Layer 8 of a small transformer language model trained on English Wikipedia (12 layers, counted from 0, width 128). Numbers have three digits each and are written without spaces.
Take only the direct path to the model's output, skipping the later layers: a vector added to the residual stream pushes a token's score in proportion to its dot product with that token's output vector.

Output vectors of the tokens that the questions are about. A number n stands for (n - 500) times 0.0032.
" as": 574491695580539557478433395401590434703423706515445624417628382458517542573419569476346685494483401632395437471469555461702437524547620565447680529494433526667621342624463591384722534360438441346413507605377613546506459443592423402505497553475568539528468582798456599415464489504525650553278423486527456416371476546295341628396412552488381474373413580580343457588424470401295589628426
" an": 319494513618621532503588500578479531549490390394276507494525498531554527488646585402577634399668475394627421378524577375663623500509549511621502566462557648658537522523432661488600443366343402345578509600546591538446328317420419408427423639479405475523469651648448648499477570363404531558472303402374635602401427677552437488359420616452457354385537349635470518651539525447551565455397
"eca": 403598407350833700315211385478369554691601519607322643353236803382681511520535346297512594541641861567562457433612525457497463169438551397610312558524611275541370554353459505607390394423403510437698251432573310607271632639428367547690667446511660360559643556529710488334230342408535301378446386352575578498445546664445550417366658477662548541656574505577716624715624597296577402608509
"ione": 234492379565756373628545724632227598608565649480223427507362535541790652567284611380517425700384557564546541463556257439442402431629477505581585576500552323548640348352437330426436457418243492478474636367496714359440434391403300484670622260510499472635288650631559356769419470295625663458502550488380423553439304297377614535562648515511518817539370660692614420516336468528733571666611
" Airport": 393291408471353627655337303557363457801475653558351499432554598618539274387277353555354366433616737426370677491428403500547617500415487313435338634277543588569679285412510508466576474649360534456606675522686401284420573586655494511698504465507736446460440589236483499436390698738638549361391645531539714540443383584524299363661589427449609571522652501340482501500557511521651266710625
" Player": 500334445535552513511612536568436511537684523396497449476522496497482300516446584708330228572598649457470687219580394649478527532449385520663541456412421456421406399399448566769417579845585449507572289500657702572574503566490546659784402255507542648518523372567521541510371314546625512339299570600225434315480612557327407425664564607698477387603452599349535474349565457373418425663431
"unk": 644497436395468738693392665540414467632535796470538354632548470551600628385455419604325519434294592385510423655430449693371462671470562440524384437430408350484462629593505635609510326539580369716399540412341434276396479430539453453481405457521358285601590489462650430347362383605497348503551659673327535504416212637454442549651745480635631712400511560508287559413643552533642494454565
" third": 362373475669424419507405565586613619403511226387356478533434474459559326452466417682363475662419459519627474248628692465618461560451396551604535657481521355565366501422390573520569507519520544439581594583469594433506359554268280588522489459542541482485523507563593582548762416586354395524623540649516678606542497568528406497506489458673446491403441609559509543510483396357486594433452
"erta": 527206466644622521289238503503546614580376478406407572189400446485473852517313378362452536475864532368424626539551172576431488324606701338589495611639367602457560486423462455663337542560392305358575332560511499490525461361424539734557484514576527372503549576536676397474335528329503538387567265332413538465534498386445467514644750554656599562592438751610588444439552747637629590675528
"ine": 403416544551451674543668539371464416783522632636499536631314333658351594572624346460550396599439601597633580658631557329457430591451496539534417773415502320454507413536522272533629338379472235334552599414536244442455612453553410688544642386490407733787557554503329339542531545526413503303602366454628404409531374445402462639456591581535540660680353355655506496394288521305593582523426
"r": 877596390543686504406450287376785464645614290650581452475507580553368503459559593344540277523497400462555375584451665631448328572500378615571518295617294690599477492621549544307400496457432690472394496522601433515600510389358784699549431272506468390500472447397410590484407275378467281478566670678394556517720423491383345334672576518431634472599614340553439649489347628567345619564507
"sis": 456553264552709624474455685602441585528320833471530654333521578523727508696486380516406356471306438463569512411663563614535274400575480471444359825354363326353715358349506418523666580397322633456469512564564139432274360535541418499624468403519594621420629186425596592554690654346597641359500519470283407262614494414532399426606643164616527531787467662544426426525552796708756548447266
" £": 370578564515547574589417652668332598306485638469398518482458732415308238623463299722539193407640569608541756354611235701447460273511618207599360448309529686453441161492380350628665614608640385530612319338585454385583384668617574359535491344561408449427538749675604532644387629497665348552461665415338827596598218595530288618423535307295479575635524301334519594403641685664281556606669
"ty": 696602336429501804271626716588432502665619445449527607502264737432845601592648581437665401495462484581396418660657498494926229413542593434582541305312713398640615583389529396169378510383599623291393468555782415462540441502282494530604268364498528395351532649506760702445418442426485312359358623487496567534422382520468409449609595371351271484394466318518662532352400585555545647341623
" Industry": 390510454472376804553319456600377586621653484567203554345631534678634640384447679378530254751435641538537570520527248667529517139352467265466363781533497521365587244417402360662630389761596255548630438362684545506697516429596632481658470314492372442572595316396490686517258547640598404440688613494393615483622593697695422548353608485510611502505457509221453374220470702497546314414471
"udi": 446464485355354495532573616526703602426356667591594551479473610422642551448325587172662208745580625573519326329364473705382576423468321576476162565468453165749646469390484562574547417564575247652519470420368336582570442266532544475461636491574512410706562659491509456495434712390616492534488403653532394406464343468522259612509618615687505762509613570361542378470531703530627311394495
"um": 494284426350574433520505722563450369707875571609354419604490356464501619719326483382611556568465498488504391588621687547337430433438491510462442498257472297515539648585500420504675285415529471539518392538385543653411552599454511439485473378477370516661626478257585480346433393556376288599570491524284607536426586566299598504590591297734436630422654491617422420601376413877734673424450
"ST": 647488425555425554296508454558535446344618693633466491608564553592526290263543580608649484431597631525359570458525287495716675314360452296520482490437579425472622646501499542590504491483433244528633402368464524338495581467339567585513384514539546314528605619646355368501525387728491445538408620465565543431381691430695278601448714515365404594542420522395564405457297592689741415464461
"back": 651532554532526710649448470651149535345501626417580563649331467437659532573385525559431205644428629453484577389541626265409334370539545579660546368611484479429433596371480685560422352668620618467322485525361429622435477494311327493792508685469483518416673459483587357555400299510757224569462559642441452371611450532577318468479605369318648639772357476735762530315546503677410216650225
"der": 673338576363521526229592814555338716596275561505376624593339458395485240565450698471149484396580564472696475369544644457590491561311354717662476487202512457549524617572545656566493486595558680472373325533435424489372539638381382430543527363500634595595448559573516475533354310603520214531652618546314482535678522509535414435131646456358519432519523597512631526601389729463740589339509
"ently": 419557428576473877397455399605457639821615351479412289574313330489806143618614393707398699578489455478535315554533418634591608505573702341791615405406497476518592464269438550509549354372458256424614433296469621416376784517584653501728248518526370400365544787330691440289540330649354740507589369553374560459656191200390345768389690448545501619534337688330423645393438638415407832536534
"arat": 656430611608771437643314486612523615443406602397667532356592457435474449449367598411502385434556486321469469534524532381599548623461531409664372676368560431265584424474479460559308358593340363434681404305501360424632520349722470693377612253523397543830548653600633382380575702490578354463399575353384443282487388595402383558388670635588542712497430576568497440324390613652663658681457
"ther": 372367593689576703284471603525431583910468573572821645465415511566409405458613532494019538509275515539777404452579592278327579412247568304484510445214588588538614445487507529549516447297543429327383579743425607409340440328440634560578414486523536450357636589628650509355539325434729657603468879649532324549811391491402425417341704585415706484522408453486359514294406751556425466385494
" 2025": 552502530488393448408438391679471493484420544643527527383606461330489342494292399647330472446437521583600681330398416573348488352620468589618437540393615491593395476443438570666487308449462458438494558463580617521479497488390343596575586358553603549553678548462566562446524446745717642409587559364242583342579682401546509536390505599493677727396433532490556440495479500519626311529519
"hen": 468436549469688497557464489426571573573522455328277604387562483522621488415549728481440375535678456466589466728697199569480374282592475453492437532307484501645360509432496591438422520693433509426773529541665671422320497475345454598469490707496280744217756604335714259241636519602619452469448294427365296446539420494492393406526698536563681292600623529580662424370463688630436561234722
" competed": 599419486612258538370639505652632512442540412455416452565505602630648473382456612429297493358420830386523715276449607561462663626416471481620375850411366455589340436447389175542437497604253538304711426408531410420532664353548488573688588526518573490494583625580550548585465525540571706378435623494187546501455277413480310677337595374541700435494444606399565447408550495514409372721697

Each question shows what one neuron of this layer's MLP adds at an activation of 1. A number n stands for (n - 500) times 0.0018.

n582: 338451477520620602454577483619429437577658530402469650440511529570472604522410572434546566445552557495385398559437355470392413569717506495622458631445286371537503581491833415424511391643542482522402684428408594535679717626399489537497435554405508425409491528506410425494405518362545574512382418435484519439292434379320535593342509509669407492495445497545489549461705607383538576691486
Which of these tokens does it push up most? "ione"

n714: 464438519484456596469441506441381488403468475424476559603516473483356541546533526573535572541506508444565702418533525465508540539479617467565470473484522488456512485464562735425623405455413419433502579527604425457523596592424508666375553454405445609457500590561469512586551538466319421556545389458441439508407504520483470477479513434587579506534560514513490617421476490504514449482468
Which three tokens does it push up most, strongest first? "ine", " an", " third"

n431: 430574460463529491512458471418496415510552508504562480517565371440461628566564465565477528522536391601399541427525464532598479553548445546539431498516444727601435496567436403458463531408569680480500522449511563468472484386522428570493477554455500474513319564465449430457575436542559557460525640504454391496398526490416547569315554398364668469512401570599473510496647437511496514420458
Which of these tokens does it push up most? " as"

n352: 600460448484428524541632546522472476514513436533512506519482427485542566620507523525626515526434525409455488518475478677548594527466545591453457439513454529497435511438468445514518559491535445490450526451517469399430426485455433529489525494532470569575508387612544535454487537586498447546578505531481502531461411413434498522461468495515563512526424431545502414513577516577444589484441
Which of these tokens does it push up most? "unk"

n385: 578409422522480535498498526447502541422542492485552537553580377596443347522589496569581494578461640451525619474496554555522480459517424400500548408543558492487502554579514453535560437356547569427511492680413534446519527462590461537614451541369492424507407432486432504520479593560583490530515547578418367504484358545539473492621444615452540502459533407458480428482330331535508462534540
Which of these tokens does it push down most? "eca"

n434: 507502477566522489491613452538547552458409487454412429636526542637582470404562426451490387447532424569446436549439515257509484541422590521554588491383591509578507581519512478451524510458451535361531539426362561484504511573500460418384431528575481568477534564548505509256489464509402498443531533522523578602525479606475532534475518622354434460488495446574717491597564591325464396650547
Which of these tokens does it push up most? " an"

n411: 451505534475444555508399566462440510506399459466490495418558528410453493528478399556514478503481482457519512454547495581656455443429449503531413436422402516399480537482525482532480641498422505477533567475449515461511510518503592509378520449526566526520490591515449466475480524583519455543493465598530521621597547494572517462424503537433428493540497459563542551612551377546461503427585
Which three tokens does it push up most, strongest first? " £", "der", " third"

n232: 521571498502522488545566473317371365394516541574419541314485551434608553456488449491525479405452425433519607590399515548533502587397591577566513520608478600509491472464638579416416511648495381476530423436585577594460550455524568469565403382500443489423362502480593564451475420483602612443553468426596430475452536581292491511404614514403530633420509479426591493579540480401509617648579
Which of these tokens does it push down most? " third"

n338: 530366541578558429489505442398614397563493586578540612539456560402525435430327479655481459381530548452470586467457505353421592394463584486563626541662566516588653538422270607580675337565450510396413408510522535391552456582433576577521378328491498524587486470579485579580481446482443595566621526455396489522430498493556498460546454498540397353626449394487538491403458488546530544604571
Which of these tokens does it push up most? " Player"

n659: 498537476545504462384539359481502523429543449490457567533458492526475412555569521592547551521724452533532701614428541513508377529561408446557473500483556541576527399560464587498517502472381518587492630522480631478496529307494515410557491434484398493566528519424467638594584455573527447597458498567453393421387402460573514469597151388550611411508473452439448494542560500405571442498465
Which of these tokens does it push up most? " an"

n519: 364515476597496621604628622440569466475538466585385509455584567459481498559389480466528561557356389447621445606498334511446491560392347454546440575545500507611599532521614453564437494558303468476485433401484593647479524584536551535532558475551500523539520531476382376463464560521484498493606576507439498581511352466623584448518460414383603542418457371663375534509454502425494469496462
Which three tokens does it push up most, strongest first? "ione", "ine", " Industry"

n481: 439598417569486521589394474573427446434515635465642514355325530527562577451563497303561610526584547461491425474364456618594732350551515586412688503648515394530608439571553506467661566516442482500527401506509546645365500382503277605342424483433373542457386718397452391664405381568384457435463692337301486448458527571601635582420533482442548369427560322547679306449523677495436541511613
Which of these tokens does it push up most? " an"

n272: 563387450458629472420674358613579498549590440650536496606561445488419544458514516416523431536686579439505514482388453493491464590498386418451431578502451464462381502399525359535404504557569409586441496674462502583421436534546477513592475504655451488440346589440486571563604455452607588442659432381513380485468521654470438540461577608374454480550472511438480528467538626531587464467462
Which of these tokens does it push up most? "udi"

n294: 485423425518537603482511478528573615488461447417504529432568500469420587526603495493508551542520459552527354494494504482471507541436509546573615459382535520482473491423598618505408456523488481544620431423633498405472511480473367419533487502397481445507601447666458483544455522553379428476589524478533631484566608493498540463528485468546458559357563483435554520439572507572398490498465
Which of these tokens does it push down most? "ione"

n762: 441532552435473566418529506486479404542533537556556547494530473457579474571528510508579443488560463605435544529567432519435426560498421604525531517483490471370487439624357486427531544465488434572571504419510414601461475504538480592386492513678559635434592538574458528579371449453574545525531451649487477442508454553333483485431282518326490521549462423509490504608429508488603520449430
Which of these tokens does it push up most? "ine"

n35: 475523485568518537492498566514534430551478477447542539449516401493642500516425518539504455500436514558557465385666535576547420555422504567599466564344508458294563556517570447521446506536526467541519453430506500527475414540432647478475553459405534554353500358437658469590407485346519457431386557568611494382477604526514469473551467449496408512502459418555547543528568575489584607466546
Which three tokens does it push up most, strongest first? "sis", "ty", " Player"

n498: 457592567556529394585523547555564451528527606372346317584535620452451470513341516624457553428445573509657467561565498665482257449481539487464436421429523610528531433660399466539588376483577509484549456396507458519569321491566486580424555539445435509481518446415507371554361440430591380561605459491463579476567466442500580522537374563611488427481451458554573555564527555546535570406436
Which three tokens does it push up most, strongest first? " £", "um", "unk"

n766: 485548496432613577404548473531387579531631585504558510562480387506518426610577488487600466582361588520467498363447561436455537456573422540545484594646348502397382494489526565498529414555564433429578451477456453475455543552415391442542550480470500525513502449504526597479404443531452388427553485512462647498417471603470467417475690530521408531564600511701395552593486542485478469449446
Which three tokens does it push up most, strongest first? "eca", "back", "um"

n305: 492531530387537439507420400555470442332549587676675402593529409414536505481475395562545369456409455591477672502410439330476414531477460396468455533568505476430626420489737575512632435495461449568477563485490570581509531647589445472541602446422540591359485434500457538505586527723552563342373517426293550374477588519406612470452665558638469569459530427474515646551475391450521472376502
Which of these tokens does it push up most? " 2025"

n244: 517494536543559532423523469600481616510473356585451542580466482490514479545423524487494485442556546450589504568382482364597543494635481520539526568585453436422512470606572469494455586558533395413498526506474468327580532469398427439431414518445314589490558490508521609527553442546570583619544458541421586406439502407434567504544517551659415548564319456612440432417533558378504454530496
Which of these tokens does it push down most? " Airport"

n923: 473579479435378431529540400532483413565552591456480484370469553429571565498506471487454647472592556496445403519468511540562500425492608537568621529482450574528443488590599489455581486496522564429489544443506588534412495496558394401548466538421399515367511557509575663500574436556514484578432432506580533486508460476441523595407448510478567470540448487479455570518556371400460427423552
Which three tokens does it push up most, strongest first? " as", "ently", " an"

n928: 524530476509528540424491491611535452517463408408505554436492500531480613469522469443505513475432505559566589626601430532437559524453507577438607505479490523517536560483481505513540437462517507560429527459620479436460480474559519446500601425549397470403488408515511528587414484604402466530526626547532558487427459452471528591402491475474404460507477370533502512550564502466566337570435
Which of these tokens does it push up most? " Industry"

n912: 558450425385494408548597473436492482565550492475636552489462576504553644482368533571540576560526556626465506411407514498606529417556329458498516526583523442376459506571422412578521543420511502429533468527480639547498482463528473539465456498410565479416502336508438376683400515410469488582595512494502504428349531379457455563447585585558479539442532462496431596524525525670578454545442
Which of these tokens does it push up most? "ione"

n893: 489590556584485536458471565542478517551487465543454697496468607454583527509493562474490562481407397481637425485369492481444463534502520554633495549611456271628598419558485485626547416488368493487426481611431322451552585357428654506483445609508537366530612578588493467452587403556587491465509557443510519432558482341422428457551642589552437498496455406492458470462511533448405506472480
Which three tokens does it push up most, strongest first? "ther", "udi", "ently"